Layer 8 of a small transformer language model trained on English Wikipedia (13 layers, counted from 0, width 96).
A neuron adds its activation times its output weights to the MLP's output. To switch it off is to set its activation to zero at one token and run the rest of the model.
A neuron's activation on a vector x is GELU(weights . x), where the dot is the dot product.

Input weights of the MLP neurons that the questions are about. A number n stands for (n - 128) times 0.004.
n21: 143, 109, 86, 95, 158, 35, 124, 167, 125, 132, 113, 173, 95, 101, 168, 123, 175, 118, 136, 103, 192, 82, 96, 190, 197, 140, 124, 166, 152, 130, 119, 99, 106, 142, 168, 136, 156, 138, 183, 145, 120, 84, 99, 70, 123, 89, 127, 127, 158, 209, 104, 148, 125, 148, 123, 113, 194, 117, 158, 118, 117, 147, 133, 44, 180, 143, 142, 102, 136, 70, 135, 91, 151, 134, 82, 163, 132, 75, 169, 172, 167, 143, 162, 130, 121, 156, 136, 104, 134, 166, 65, 161, 120, 197, 178, 137
n23: 65, 96, 89, 177, 95, 96, 92, 141, 119, 135, 133, 142, 135, 49, 125, 124, 178, 137, 163, 139, 172, 187, 150, 58, 133, 94, 173, 144, 99, 136, 136, 144, 85, 156, 118, 117, 168, 165, 158, 168, 186, 106, 167, 176, 162, 121, 141, 167, 147, 133, 153, 103, 97, 224, 142, 134, 57, 195, 120, 119, 89, 96, 111, 95, 91, 109, 141, 150, 157, 73, 122, 140, 140, 121, 137, 150, 106, 85, 63, 93, 127, 164, 129, 102, 83, 109, 110, 198, 82, 38, 135, 105, 137, 177, 182, 147
n24: 163, 124, 65, 122, 223, 130, 211, 149, 134, 183, 146, 139, 181, 139, 93, 95, 60, 231, 194, 126, 138, 130, 103, 183, 134, 72, 76, 67, 185, 119, 138, 119, 62, 115, 144, 121, 173, 117, 165, 107, 138, 162, 119, 96, 114, 119, 161, 67, 8, 169, 170, 59, 145, 108, 123, 235, 123, 156, 109, 164, 115, 140, 129, 57, 66, 161, 179, 194, 119, 156, 51, 174, 126, 168, 179, 124, 94, 100, 153, 148, 170, 110, 223, 136, 120, 157, 112, 86, 123, 94, 111, 115, 192, 121, 159, 111
n43: 125, 119, 88, 99, 163, 208, 146, 133, 139, 204, 111, 160, 123, 185, 48, 91, 77, 125, 194, 107, 92, 101, 122, 66, 120, 98, 197, 126, 135, 192, 117, 200, 154, 105, 89, 76, 163, 119, 104, 186, 150, 65, 156, 145, 164, 105, 202, 44, 105, 56, 85, 173, 69, 198, 144, 82, 38, 155, 76, 143, 162, 67, 147, 189, 117, 148, 34, 82, 153, 159, 184, 142, 122, 65, 184, 167, 63, 128, 117, 133, 149, 36, 104, 72, 150, 115, 142, 223, 131, 190, 169, 82, 108, 82, 129, 112
n55: 54, 88, 147, 84, 126, 143, 129, 130, 123, 152, 110, 172, 192, 154, 11, 165, 155, 189, 119, 66, 123, 129, 104, 105, 119, 180, 101, 138, 108, 77, 33, 52, 179, 90, 170, 70, 178, 138, 144, 120, 128, 152, 134, 160, 163, 25, 110, 151, 148, 183, 167, 84, 116, 97, 135, 137, 138, 178, 117, 131, 80, 143, 160, 33, 83, 98, 62, 96, 125, 105, 106, 101, 115, 140, 139, 146, 141, 165, 97, 109, 91, 134, 148, 138, 110, 169, 117, 169, 183, 151, 153, 103, 102, 115, 218, 50
n121: 176, 218, 66, 104, 165, 82, 150, 110, 97, 129, 104, 144, 176, 120, 127, 122, 86, 69, 149, 122, 155, 89, 164, 138, 52, 113, 180, 139, 155, 175, 38, 175, 113, 73, 183, 94, 166, 184, 99, 89, 54, 158, 137, 140, 218, 121, 177, 101, 44, 159, 89, 115, 147, 125, 123, 19, 80, 130, 36, 82, 158, 131, 123, 193, 14, 77, 131, 239, 177, 143, 177, 177, 75, 105, 134, 179, 163, 54, 138, 113, 132, 64, 181, 177, 112, 130, 102, 145, 109, 128, 163, 158, 119, 39, 78, 184
n128: 185, 160, 66, 139, 153, 167, 139, 112, 143, 117, 155, 90, 86, 174, 70, 151, 146, 90, 84, 121, 109, 74, 132, 104, 47, 173, 200, 156, 130, 140, 144, 132, 187, 137, 67, 162, 137, 131, 142, 177, 206, 80, 83, 129, 112, 79, 119, 105, 137, 154, 108, 129, 166, 171, 92, 164, 97, 183, 164, 101, 48, 110, 145, 80, 81, 137, 118, 152, 112, 145, 76, 128, 182, 111, 124, 134, 103, 99, 109, 116, 151, 242, 112, 160, 88, 158, 153, 107, 93, 145, 87, 97, 112, 132, 160, 150

Output weights of the MLP neurons that the questions are about. A number n stands for (n - 128) times 0.0067.
n21: 127, 145, 165, 164, 100, 188, 134, 117, 121, 128, 123, 130, 112, 129, 105, 116, 91, 127, 112, 150, 119, 169, 135, 136, 63, 123, 117, 123, 134, 144, 117, 139, 139, 98, 124, 137, 106, 135, 110, 117, 120, 151, 121, 136, 133, 151, 130, 103, 153, 116, 148, 92, 138, 139, 103, 152, 130, 125, 99, 126, 129, 112, 123, 161, 108, 123, 134, 145, 128, 150, 121, 151, 154, 152, 147, 134, 143, 151, 94, 116, 138, 121, 117, 109, 101, 123, 134, 153, 120, 109, 157, 113, 138, 108, 118, 136
n23: 116, 113, 147, 126, 153, 134, 105, 109, 119, 133, 150, 124, 119, 170, 113, 157, 103, 139, 104, 106, 77, 151, 140, 127, 148, 132, 140, 91, 139, 120, 126, 120, 148, 139, 144, 149, 117, 134, 167, 90, 114, 146, 99, 118, 120, 135, 134, 121, 204, 116, 92, 119, 110, 102, 144, 139, 147, 121, 108, 124, 137, 141, 125, 129, 121, 132, 146, 125, 142, 136, 100, 130, 134, 187, 118, 138, 141, 144, 149, 111, 116, 110, 114, 177, 155, 147, 188, 112, 123, 126, 111, 155, 121, 122, 118, 132
n24: 134, 119, 147, 99, 117, 120, 123, 108, 127, 127, 146, 120, 104, 122, 131, 132, 120, 90, 130, 142, 112, 119, 128, 187, 128, 115, 108, 144, 125, 115, 113, 132, 133, 112, 139, 139, 79, 127, 125, 148, 123, 103, 167, 92, 126, 124, 118, 123, 68, 157, 93, 144, 128, 123, 172, 104, 143, 147, 155, 141, 134, 155, 108, 133, 127, 134, 108, 145, 182, 147, 160, 123, 135, 122, 113, 126, 129, 104, 115, 156, 107, 166, 82, 129, 161, 138, 178, 118, 118, 105, 124, 91, 134, 113, 176, 141
n43: 133, 115, 130, 124, 157, 114, 132, 133, 122, 146, 91, 116, 125, 149, 126, 8, 119, 108, 124, 109, 138, 129, 152, 106, 87, 127, 135, 99, 94, 111, 129, 125, 110, 128, 111, 129, 134, 154, 140, 178, 176, 108, 129, 86, 127, 137, 123, 97, 101, 137, 135, 99, 90, 178, 53, 146, 155, 128, 120, 135, 105, 91, 118, 130, 112, 133, 125, 127, 138, 138, 110, 128, 155, 97, 136, 147, 120, 136, 103, 115, 98, 158, 134, 98, 156, 140, 186, 130, 143, 147, 128, 107, 178, 156, 120, 145
n55: 147, 108, 86, 127, 136, 123, 124, 123, 110, 116, 113, 112, 109, 95, 164, 165, 84, 129, 157, 132, 108, 163, 153, 102, 132, 130, 150, 128, 125, 134, 113, 136, 95, 132, 99, 150, 144, 174, 112, 141, 101, 112, 117, 144, 123, 172, 177, 149, 174, 110, 105, 127, 153, 143, 151, 154, 151, 127, 140, 123, 129, 94, 112, 148, 108, 90, 125, 148, 124, 114, 130, 169, 161, 146, 141, 82, 100, 104, 143, 116, 86, 93, 164, 111, 154, 88, 148, 110, 108, 88, 145, 120, 88, 156, 131, 178
n121: 94, 126, 110, 115, 78, 52, 104, 126, 123, 110, 106, 117, 90, 85, 171, 177, 115, 64, 182, 118, 183, 88, 152, 120, 86, 108, 141, 154, 133, 140, 40, 138, 124, 166, 202, 163, 142, 150, 163, 145, 138, 52, 112, 137, 143, 70, 118, 105, 106, 179, 87, 144, 189, 111, 165, 141, 124, 142, 142, 86, 132, 155, 156, 136, 69, 103, 119, 140, 132, 169, 121, 143, 121, 40, 110, 121, 123, 112, 120, 126, 106, 97, 143, 140, 121, 114, 90, 92, 107, 106, 167, 79, 139, 79, 132, 137
n128: 123, 115, 160, 122, 107, 102, 127, 128, 80, 137, 125, 143, 148, 85, 127, 162, 107, 155, 136, 158, 153, 147, 164, 139, 182, 127, 121, 122, 126, 117, 124, 103, 107, 85, 139, 129, 125, 112, 129, 110, 116, 130, 108, 126, 122, 135, 96, 145, 136, 143, 110, 129, 111, 123, 123, 111, 156, 148, 90, 148, 131, 150, 116, 137, 149, 132, 171, 144, 131, 128, 175, 133, 128, 159, 142, 111, 133, 138, 140, 143, 126, 73, 126, 124, 146, 112, 121, 121, 141, 130, 143, 119, 125, 120, 134, 125

Each question names a token from some text and the token that comes next. It shows the vector x that enters the MLP there. A number n stands for (n - 128) times 0.054.

Then comes g, the gradient of the next token's log-probability with respect to the MLP's output, scaled to length 1. A neuron's effect is roughly proportional to its activation times (output weights . g). A number n stands for (n - 128) times 0.0032.

" 16", then " women"
x: 141, 129, 129, 138, 137, 122, 151, 123, 132, 113, 134, 125, 133, 169, 139, 71, 134, 127, 137, 107, 133, 116, 146, 151, 123, 138, 156, 135, 133, 137, 225, 154, 159, 137, 134, 142, 133, 127, 126, 127, 93, 132, 143, 131, 152, 113, 123, 166, 149, 118, 126, 131, 140, 140, 75, 119, 163, 146, 137, 139, 130, 112, 128, 114, 135, 140, 116, 114, 115, 126, 130, 123, 138, 110, 104, 134, 126, 132, 119, 103, 117, 111, 120, 131, 93, 116, 143, 110, 138, 119, 123, 120, 102, 148, 124, 113
g: 103, 105, 81, 135, 139, 127, 112, 117, 120, 143, 139, 123, 116, 154, 138, 136, 85, 104, 195, 135, 122, 131, 123, 114, 76, 169, 142, 136, 82, 98, 134, 110, 118, 153, 121, 135, 30, 91, 133, 88, 145, 148, 131, 151, 141, 114, 80, 60, 122, 116, 129, 145, 127, 130, 119, 73, 200, 173, 128, 113, 153, 133, 131, 167, 142, 132, 143, 153, 108, 165, 148, 190, 194, 115, 125, 162, 125, 147, 120, 113, 104, 100, 129, 136, 163, 92, 124, 134, 32, 115, 93, 82, 160, 124, 207, 195
Which two neurons, each switched off alone, lower its probability most, in order? n21, n128

" Ford", then " Racing"
x: 164, 136, 82, 102, 135, 145, 116, 104, 128, 109, 122, 118, 104, 159, 147, 110, 148, 108, 125, 169, 116, 125, 141, 124, 152, 127, 127, 114, 90, 127, 157, 114, 133, 116, 100, 97, 141, 138, 107, 117, 81, 111, 161, 112, 116, 103, 127, 142, 174, 105, 124, 137, 103, 152, 58, 163, 120, 141, 138, 122, 130, 107, 146, 116, 126, 163, 132, 89, 127, 153, 113, 132, 101, 128, 115, 120, 141, 132, 147, 163, 121, 101, 69, 143, 115, 152, 139, 108, 99, 112, 137, 143, 125, 156, 113, 120
g: 161, 160, 175, 97, 156, 127, 127, 89, 163, 133, 120, 165, 155, 168, 100, 113, 120, 98, 136, 135, 75, 173, 132, 105, 150, 97, 140, 96, 235, 144, 109, 179, 120, 164, 148, 142, 123, 114, 114, 108, 90, 140, 127, 131, 129, 101, 99, 79, 111, 114, 91, 77, 72, 160, 122, 139, 127, 98, 143, 174, 139, 118, 104, 71, 106, 126, 169, 112, 159, 97, 159, 121, 163, 113, 72, 106, 109, 112, 57, 167, 147, 184, 106, 134, 128, 143, 170, 82, 132, 142, 80, 94, 93, 87, 188, 144
Switching off which neuron hurts the next token most? n43

";", then " I"
x: 124, 117, 115, 114, 98, 133, 128, 126, 124, 109, 103, 140, 134, 108, 130, 75, 106, 122, 118, 151, 136, 113, 163, 105, 149, 142, 129, 124, 121, 108, 203, 119, 106, 132, 136, 123, 121, 133, 138, 137, 131, 138, 144, 132, 145, 105, 113, 147, 133, 132, 139, 110, 122, 110, 55, 109, 125, 122, 113, 117, 122, 118, 92, 96, 129, 140, 140, 137, 133, 127, 129, 124, 167, 136, 112, 143, 141, 127, 125, 133, 125, 124, 142, 138, 108, 131, 123, 149, 132, 135, 184, 100, 125, 155, 135, 142
g: 96, 162, 163, 151, 134, 96, 82, 127, 79, 159, 103, 122, 140, 122, 107, 126, 192, 155, 104, 88, 122, 129, 70, 108, 121, 104, 142, 120, 128, 142, 142, 116, 105, 84, 153, 134, 69, 182, 129, 127, 89, 120, 147, 103, 117, 170, 118, 117, 176, 102, 107, 171, 151, 110, 119, 73, 205, 101, 114, 135, 99, 82, 146, 109, 163, 158, 160, 174, 115, 142, 64, 116, 138, 132, 53, 112, 95, 87, 113, 74, 89, 134, 71, 144, 134, 111, 129, 158, 125, 85, 137, 120, 108, 78, 205, 154
Switching off which neuron hurts the next token most? n23

"ide", then "."
x: 137, 135, 131, 143, 125, 148, 121, 114, 119, 113, 118, 100, 143, 101, 144, 97, 156, 129, 109, 135, 128, 157, 153, 138, 127, 111, 147, 142, 125, 135, 194, 115, 127, 151, 162, 135, 103, 109, 134, 97, 121, 160, 103, 149, 145, 134, 110, 146, 140, 115, 174, 136, 165, 79, 71, 123, 146, 124, 106, 129, 120, 134, 172, 108, 102, 133, 152, 139, 133, 144, 143, 139, 123, 128, 101, 115, 106, 144, 144, 109, 126, 75, 128, 152, 145, 147, 121, 157, 125, 148, 123, 112, 129, 95, 88, 144
g: 163, 115, 99, 163, 178, 125, 129, 115, 139, 133, 96, 105, 127, 159, 104, 142, 139, 124, 72, 138, 110, 131, 130, 144, 70, 160, 73, 130, 58, 115, 124, 184, 109, 203, 148, 98, 173, 143, 173, 124, 116, 124, 92, 132, 133, 139, 116, 100, 105, 167, 166, 154, 149, 167, 148, 132, 103, 129, 144, 119, 165, 159, 51, 193, 120, 166, 142, 91, 156, 160, 165, 150, 89, 136, 83, 68, 148, 78, 120, 133, 100, 159, 123, 146, 217, 90, 130, 97, 140, 112, 131, 125, 98, 113, 175, 94
Switching off which neuron hurts the next token most? n121

" T", then "MP"
x: 147, 118, 129, 140, 90, 103, 134, 135, 112, 111, 117, 132, 113, 106, 167, 75, 124, 85, 113, 151, 201, 116, 127, 138, 149, 148, 97, 137, 124, 146, 176, 143, 147, 140, 135, 130, 127, 167, 153, 102, 101, 143, 140, 138, 133, 136, 132, 130, 136, 136, 122, 108, 132, 145, 77, 129, 122, 157, 157, 131, 134, 129, 105, 115, 121, 118, 149, 147, 116, 119, 162, 119, 156, 139, 89, 102, 115, 164, 108, 122, 121, 107, 146, 146, 108, 144, 103, 122, 158, 121, 113, 81, 126, 164, 92, 110
g: 114, 177, 140, 100, 151, 126, 150, 83, 153, 147, 142, 137, 157, 92, 90, 120, 36, 123, 162, 124, 136, 128, 124, 102, 117, 189, 103, 123, 73, 142, 123, 109, 127, 173, 111, 161, 86, 126, 155, 87, 115, 140, 192, 159, 112, 86, 105, 171, 134, 90, 151, 147, 107, 119, 118, 178, 108, 168, 35, 157, 134, 165, 177, 103, 52, 114, 172, 140, 161, 132, 149, 160, 121, 133, 123, 132, 148, 127, 138, 135, 147, 185, 125, 75, 107, 140, 101, 100, 144, 87, 141, 114, 132, 129, 48, 147
Switching off which neuron hurts the next token most? n21

" and", then " 16"
x: 121, 140, 122, 138, 127, 109, 136, 133, 134, 128, 133, 133, 137, 154, 133, 85, 135, 111, 131, 127, 127, 144, 129, 132, 124, 134, 162, 132, 126, 126, 245, 148, 144, 134, 132, 118, 104, 105, 123, 125, 121, 120, 133, 146, 133, 118, 127, 135, 134, 131, 123, 126, 129, 138, 77, 134, 113, 145, 143, 126, 122, 124, 110, 108, 125, 123, 118, 165, 148, 123, 144, 127, 138, 109, 117, 145, 131, 129, 111, 133, 116, 134, 110, 124, 133, 134, 133, 130, 129, 121, 145, 117, 133, 118, 127, 132
g: 144, 125, 84, 108, 91, 111, 83, 128, 125, 139, 84, 103, 108, 87, 161, 143, 144, 129, 106, 171, 172, 184, 91, 146, 133, 186, 106, 141, 121, 93, 97, 148, 140, 142, 129, 114, 175, 146, 113, 146, 123, 162, 111, 108, 57, 120, 87, 157, 83, 120, 150, 73, 81, 48, 125, 150, 113, 110, 159, 92, 71, 156, 81, 119, 168, 101, 98, 163, 152, 145, 186, 96, 95, 132, 124, 146, 113, 178, 120, 159, 144, 146, 176, 83, 164, 101, 83, 144, 135, 130, 125, 111, 156, 136, 83, 199
Which neuron, switched off, raises the next token's probability most? n23

" graduated", then " from"
x: 109, 148, 130, 159, 121, 153, 110, 128, 96, 133, 143, 105, 132, 129, 163, 95, 140, 101, 129, 127, 145, 130, 120, 147, 107, 124, 148, 144, 90, 136, 202, 131, 132, 157, 105, 131, 107, 129, 118, 128, 135, 115, 150, 136, 162, 133, 136, 123, 122, 125, 112, 121, 123, 92, 74, 121, 126, 122, 182, 118, 117, 134, 162, 88, 146, 142, 134, 118, 124, 131, 120, 107, 122, 133, 133, 108, 120, 141, 136, 167, 121, 125, 87, 120, 102, 162, 120, 144, 139, 121, 136, 177, 164, 156, 154, 108
g: 131, 189, 94, 145, 113, 147, 111, 96, 142, 112, 163, 128, 102, 122, 138, 109, 84, 165, 157, 132, 159, 87, 131, 126, 87, 100, 122, 191, 118, 167, 123, 91, 114, 115, 160, 157, 105, 89, 81, 93, 124, 160, 146, 117, 156, 131, 123, 166, 108, 188, 132, 123, 126, 60, 143, 169, 75, 158, 116, 99, 139, 177, 108, 125, 102, 167, 215, 106, 89, 137, 156, 116, 113, 111, 138, 129, 163, 178, 113, 104, 90, 117, 139, 169, 168, 112, 107, 124, 89, 166, 147, 152, 142, 194, 173, 41
Switching off which neuron hurts the next token most? n128

" Pts", then ";"
x: 186, 128, 83, 155, 110, 143, 137, 153, 112, 113, 132, 108, 121, 106, 171, 89, 135, 114, 112, 81, 157, 123, 123, 144, 157, 138, 109, 140, 128, 129, 182, 119, 123, 157, 148, 134, 113, 115, 149, 113, 131, 125, 152, 118, 130, 120, 109, 158, 133, 138, 126, 136, 141, 79, 72, 138, 130, 106, 175, 133, 154, 113, 123, 85, 149, 162, 132, 112, 112, 121, 160, 101, 140, 95, 125, 115, 102, 144, 115, 128, 107, 135, 124, 117, 136, 121, 117, 100, 137, 131, 104, 137, 136, 140, 84, 127
g: 122, 120, 151, 162, 189, 139, 116, 165, 151, 187, 102, 108, 71, 101, 167, 178, 173, 160, 136, 143, 170, 128, 138, 168, 155, 97, 152, 92, 116, 97, 142, 167, 180, 161, 139, 110, 70, 206, 136, 182, 102, 127, 121, 129, 149, 119, 104, 131, 141, 107, 100, 115, 132, 91, 184, 137, 143, 141, 155, 109, 127, 175, 117, 159, 104, 115, 146, 72, 131, 154, 120, 90, 145, 124, 137, 167, 138, 141, 109, 167, 73, 52, 84, 164, 141, 146, 184, 95, 113, 99, 129, 103, 100, 136, 136, 56
Which neuron, switched off, raises the next token's probability most? n21

"ni", then "ty"
x: 134, 138, 124, 136, 123, 93, 122, 131, 106, 111, 131, 86, 156, 92, 125, 105, 120, 119, 94, 137, 133, 142, 183, 125, 112, 166, 153, 141, 118, 139, 167, 127, 139, 110, 164, 147, 88, 110, 141, 115, 127, 163, 148, 130, 115, 107, 121, 125, 133, 126, 130, 129, 146, 140, 69, 155, 104, 101, 107, 94, 155, 177, 113, 145, 103, 132, 116, 137, 137, 130, 104, 132, 125, 162, 127, 84, 123, 137, 101, 136, 119, 87, 123, 107, 127, 177, 137, 109, 139, 105, 153, 114, 85, 123, 108, 152
g: 119, 108, 90, 108, 160, 139, 147, 147, 110, 87, 181, 102, 118, 96, 150, 108, 120, 130, 122, 81, 93, 196, 167, 172, 90, 148, 107, 135, 136, 116, 128, 105, 89, 150, 197, 138, 138, 131, 167, 89, 151, 110, 163, 186, 122, 156, 160, 155, 99, 159, 124, 60, 59, 135, 132, 177, 90, 147, 132, 55, 134, 125, 147, 158, 107, 159, 147, 110, 69, 209, 147, 120, 105, 96, 128, 147, 152, 177, 85, 160, 118, 101, 80, 103, 134, 95, 111, 154, 99, 115, 150, 114, 142, 137, 74, 126
Switching off which neuron hurts the next token most? n121

"-", then "sch"
x: 129, 128, 173, 106, 110, 126, 107, 133, 114, 112, 154, 146, 121, 64, 180, 99, 116, 111, 127, 103, 134, 126, 125, 157, 103, 139, 112, 98, 137, 112, 186, 152, 124, 156, 152, 154, 104, 87, 138, 88, 117, 154, 124, 149, 105, 118, 129, 115, 135, 154, 140, 108, 125, 93, 80, 130, 138, 143, 113, 122, 156, 151, 120, 170, 110, 137, 113, 151, 97, 152, 124, 146, 147, 114, 123, 125, 146, 135, 153, 142, 165, 92, 134, 135, 105, 140, 172, 138, 143, 118, 105, 104, 139, 95, 138, 141
g: 56, 108, 112, 126, 162, 110, 107, 61, 74, 169, 112, 183, 120, 152, 178, 137, 114, 62, 149, 151, 128, 120, 119, 98, 109, 128, 114, 144, 109, 99, 114, 109, 45, 105, 89, 91, 122, 98, 116, 94, 124, 111, 135, 101, 141, 185, 109, 144, 132, 127, 145, 108, 81, 130, 144, 166, 117, 136, 100, 138, 139, 120, 166, 68, 157, 181, 76, 91, 109, 148, 75, 153, 150, 144, 127, 113, 120, 77, 154, 182, 134, 95, 75, 51, 137, 125, 127, 94, 107, 98, 118, 147, 108, 142, 140, 187
Switching off which neuron hurts the next token most? n24

" All", then " lap"
x: 150, 130, 108, 125, 116, 135, 141, 152, 138, 130, 124, 156, 105, 128, 126, 78, 141, 85, 164, 106, 144, 145, 150, 138, 158, 161, 161, 164, 104, 141, 173, 154, 120, 133, 119, 117, 137, 75, 116, 145, 104, 137, 139, 120, 125, 134, 151, 159, 177, 101, 119, 113, 148, 117, 81, 124, 155, 121, 116, 145, 121, 100, 109, 139, 127, 148, 124, 150, 130, 138, 145, 110, 153, 89, 114, 106, 135, 156, 103, 140, 112, 172, 118, 113, 139, 145, 125, 139, 96, 114, 107, 113, 90, 159, 100, 125
g: 148, 114, 125, 131, 108, 165, 176, 83, 138, 154, 145, 126, 98, 118, 132, 99, 66, 140, 85, 76, 113, 124, 104, 151, 114, 143, 153, 101, 140, 117, 160, 129, 93, 141, 209, 148, 111, 145, 133, 161, 143, 153, 158, 61, 83, 131, 121, 121, 137, 123, 192, 138, 91, 188, 110, 76, 181, 93, 198, 148, 177, 103, 143, 149, 85, 169, 82, 69, 114, 126, 124, 117, 100, 101, 109, 117, 110, 139, 98, 98, 156, 141, 135, 97, 170, 137, 141, 126, 143, 183, 166, 185, 138, 71, 98, 88
Switching off which neuron hurts the next token most? n43

"Mar", then "ino"
x: 93, 127, 99, 98, 147, 119, 130, 142, 135, 112, 149, 115, 108, 134, 167, 77, 125, 69, 125, 119, 164, 113, 122, 125, 97, 127, 167, 133, 118, 138, 194, 127, 135, 135, 138, 124, 135, 119, 137, 130, 153, 113, 142, 99, 147, 125, 114, 144, 166, 135, 141, 134, 101, 120, 90, 164, 124, 169, 123, 89, 106, 148, 127, 160, 107, 78, 131, 92, 134, 132, 151, 113, 126, 150, 94, 104, 123, 145, 105, 115, 155, 114, 121, 129, 112, 140, 135, 129, 124, 115, 103, 110, 124, 116, 116, 135
g: 130, 104, 123, 139, 90, 140, 113, 168, 63, 157, 172, 90, 73, 163, 112, 141, 38, 143, 128, 115, 120, 112, 111, 89, 103, 134, 134, 115, 194, 94, 126, 121, 173, 133, 135, 143, 152, 79, 138, 76, 133, 101, 114, 152, 128, 49, 80, 156, 125, 127, 99, 155, 150, 164, 147, 93, 169, 151, 119, 129, 105, 109, 73, 42, 114, 70, 119, 128, 104, 104, 110, 94, 141, 153, 131, 119, 125, 91, 100, 192, 132, 137, 110, 185, 105, 160, 119, 151, 172, 104, 130, 159, 127, 173, 161, 130
Switching off which neuron hurts the next token most? n23

"ris", then "e"
x: 129, 157, 129, 111, 130, 122, 90, 139, 140, 73, 146, 112, 103, 132, 131, 109, 111, 134, 168, 172, 112, 150, 128, 122, 94, 130, 105, 139, 104, 149, 142, 89, 128, 123, 113, 116, 100, 107, 80, 139, 111, 172, 54, 156, 159, 117, 114, 129, 165, 86, 86, 126, 143, 110, 76, 133, 157, 127, 123, 138, 126, 184, 126, 150, 121, 107, 114, 102, 121, 142, 155, 139, 115, 133, 160, 123, 159, 111, 138, 124, 91, 133, 142, 143, 154, 134, 138, 104, 70, 115, 146, 165, 117, 114, 133, 135
g: 131, 173, 98, 141, 117, 142, 94, 148, 123, 159, 161, 112, 115, 108, 96, 154, 167, 99, 188, 134, 148, 175, 157, 131, 87, 189, 127, 150, 151, 121, 120, 132, 154, 170, 126, 185, 122, 138, 140, 137, 181, 75, 153, 155, 134, 135, 115, 152, 110, 148, 132, 99, 102, 88, 72, 192, 119, 45, 134, 104, 169, 178, 106, 125, 87, 173, 168, 155, 217, 101, 127, 195, 116, 105, 149, 104, 151, 125, 137, 153, 162, 120, 110, 107, 115, 150, 103, 110, 124, 145, 122, 99, 69, 120, 192, 144
Switching off which neuron hurts the next token most? n121

" six", then "-"
x: 150, 104, 103, 125, 126, 139, 129, 135, 146, 115, 152, 108, 109, 141, 100, 54, 131, 121, 118, 101, 108, 141, 97, 151, 113, 154, 148, 144, 128, 129, 199, 151, 136, 134, 152, 127, 131, 135, 106, 120, 108, 117, 116, 129, 128, 106, 127, 152, 124, 120, 106, 121, 113, 116, 74, 115, 111, 122, 122, 129, 138, 100, 130, 143, 117, 137, 126, 114, 89, 169, 128, 96, 142, 83, 114, 107, 137, 126, 119, 136, 135, 107, 96, 129, 122, 121, 119, 106, 124, 130, 120, 107, 97, 142, 125, 128
g: 165, 90, 118, 133, 156, 89, 102, 127, 155, 107, 141, 121, 73, 108, 126, 166, 158, 92, 87, 121, 173, 122, 141, 181, 151, 63, 123, 103, 99, 124, 115, 131, 213, 117, 157, 129, 134, 125, 136, 169, 110, 165, 113, 73, 143, 118, 119, 160, 109, 142, 96, 75, 166, 50, 134, 132, 124, 193, 131, 104, 167, 158, 89, 136, 103, 121, 113, 186, 129, 127, 130, 159, 176, 143, 131, 133, 83, 71, 166, 138, 195, 99, 134, 163, 103, 164, 107, 97, 113, 127, 166, 58, 121, 131, 99, 98
Which neuron, switched off, raises the next token's probability most? n43

"s", then ","
x: 105, 118, 149, 142, 117, 114, 122, 113, 119, 148, 146, 123, 152, 147, 122, 109, 111, 134, 139, 122, 111, 159, 113, 151, 112, 135, 113, 121, 110, 133, 193, 118, 161, 140, 157, 99, 158, 125, 126, 113, 113, 152, 148, 148, 131, 105, 117, 138, 151, 120, 93, 150, 149, 124, 49, 134, 153, 111, 139, 149, 124, 134, 141, 130, 114, 98, 129, 124, 117, 121, 146, 100, 133, 129, 135, 115, 141, 115, 149, 101, 114, 135, 102, 119, 119, 117, 169, 97, 109, 131, 133, 123, 113, 139, 126, 107
g: 147, 96, 76, 161, 130, 142, 149, 151, 65, 79, 85, 70, 126, 120, 128, 136, 145, 175, 148, 124, 81, 151, 103, 139, 109, 139, 172, 140, 129, 121, 136, 138, 129, 179, 137, 135, 173, 74, 127, 61, 197, 62, 120, 151, 149, 144, 183, 81, 131, 168, 115, 83, 122, 180, 142, 123, 137, 71, 182, 123, 144, 134, 172, 145, 157, 127, 140, 135, 186, 155, 107, 144, 101, 110, 126, 71, 120, 72, 126, 161, 127, 126, 123, 132, 150, 121, 119, 135, 171, 109, 191, 192, 116, 102, 152, 116
Switching off which neuron hurts the next token most? n55

" *", then "*"
x: 148, 114, 139, 123, 134, 121, 133, 148, 120, 116, 134, 109, 131, 156, 154, 89, 127, 127, 139, 133, 144, 140, 118, 151, 147, 144, 141, 126, 143, 142, 201, 147, 146, 134, 145, 127, 105, 110, 151, 123, 132, 160, 139, 144, 129, 136, 159, 129, 162, 149, 151, 115, 121, 115, 47, 135, 104, 131, 135, 126, 140, 133, 107, 106, 125, 124, 143, 158, 132, 146, 112, 148, 144, 114, 107, 122, 131, 132, 114, 126, 101, 147, 136, 138, 107, 145, 131, 131, 106, 105, 126, 126, 135, 153, 130, 132
g: 145, 94, 116, 122, 154, 139, 161, 139, 95, 127, 91, 128, 125, 122, 128, 119, 93, 105, 143, 141, 164, 129, 85, 234, 89, 117, 144, 150, 83, 165, 99, 137, 120, 130, 114, 175, 100, 143, 101, 127, 130, 124, 121, 118, 132, 129, 137, 62, 69, 144, 72, 116, 139, 76, 176, 178, 141, 185, 158, 109, 125, 155, 109, 97, 62, 102, 64, 139, 135, 175, 94, 148, 128, 117, 141, 161, 150, 129, 167, 171, 129, 94, 167, 163, 156, 158, 159, 99, 130, 77, 111, 75, 100, 110, 115, 56
Switching off which neuron hurts the next token most? n24

" from", then " the"
x: 114, 131, 128, 134, 138, 122, 133, 126, 132, 131, 125, 127, 128, 147, 142, 78, 124, 105, 121, 137, 130, 147, 123, 117, 127, 125, 145, 143, 129, 129, 242, 144, 127, 150, 131, 123, 109, 108, 116, 129, 120, 92, 140, 139, 133, 119, 116, 131, 124, 135, 119, 134, 133, 119, 76, 137, 117, 140, 147, 125, 126, 128, 122, 104, 139, 109, 134, 154, 139, 126, 141, 126, 122, 126, 124, 151, 126, 135, 110, 143, 121, 136, 112, 129, 126, 144, 116, 128, 137, 137, 146, 116, 136, 107, 114, 136
g: 96, 86, 126, 96, 174, 147, 170, 146, 115, 115, 140, 176, 170, 110, 114, 186, 76, 95, 131, 112, 108, 106, 158, 152, 156, 152, 148, 173, 152, 140, 164, 138, 114, 136, 65, 142, 80, 48, 64, 135, 99, 113, 174, 87, 83, 93, 72, 143, 177, 112, 125, 134, 221, 93, 151, 120, 127, 100, 140, 109, 155, 108, 201, 140, 157, 108, 166, 168, 104, 77, 107, 152, 153, 130, 127, 133, 102, 136, 104, 150, 142, 137, 136, 122, 125, 137, 143, 126, 161, 153, 109, 168, 106, 99, 120, 83
Which neuron, switched off, raises the next token's probability most? n43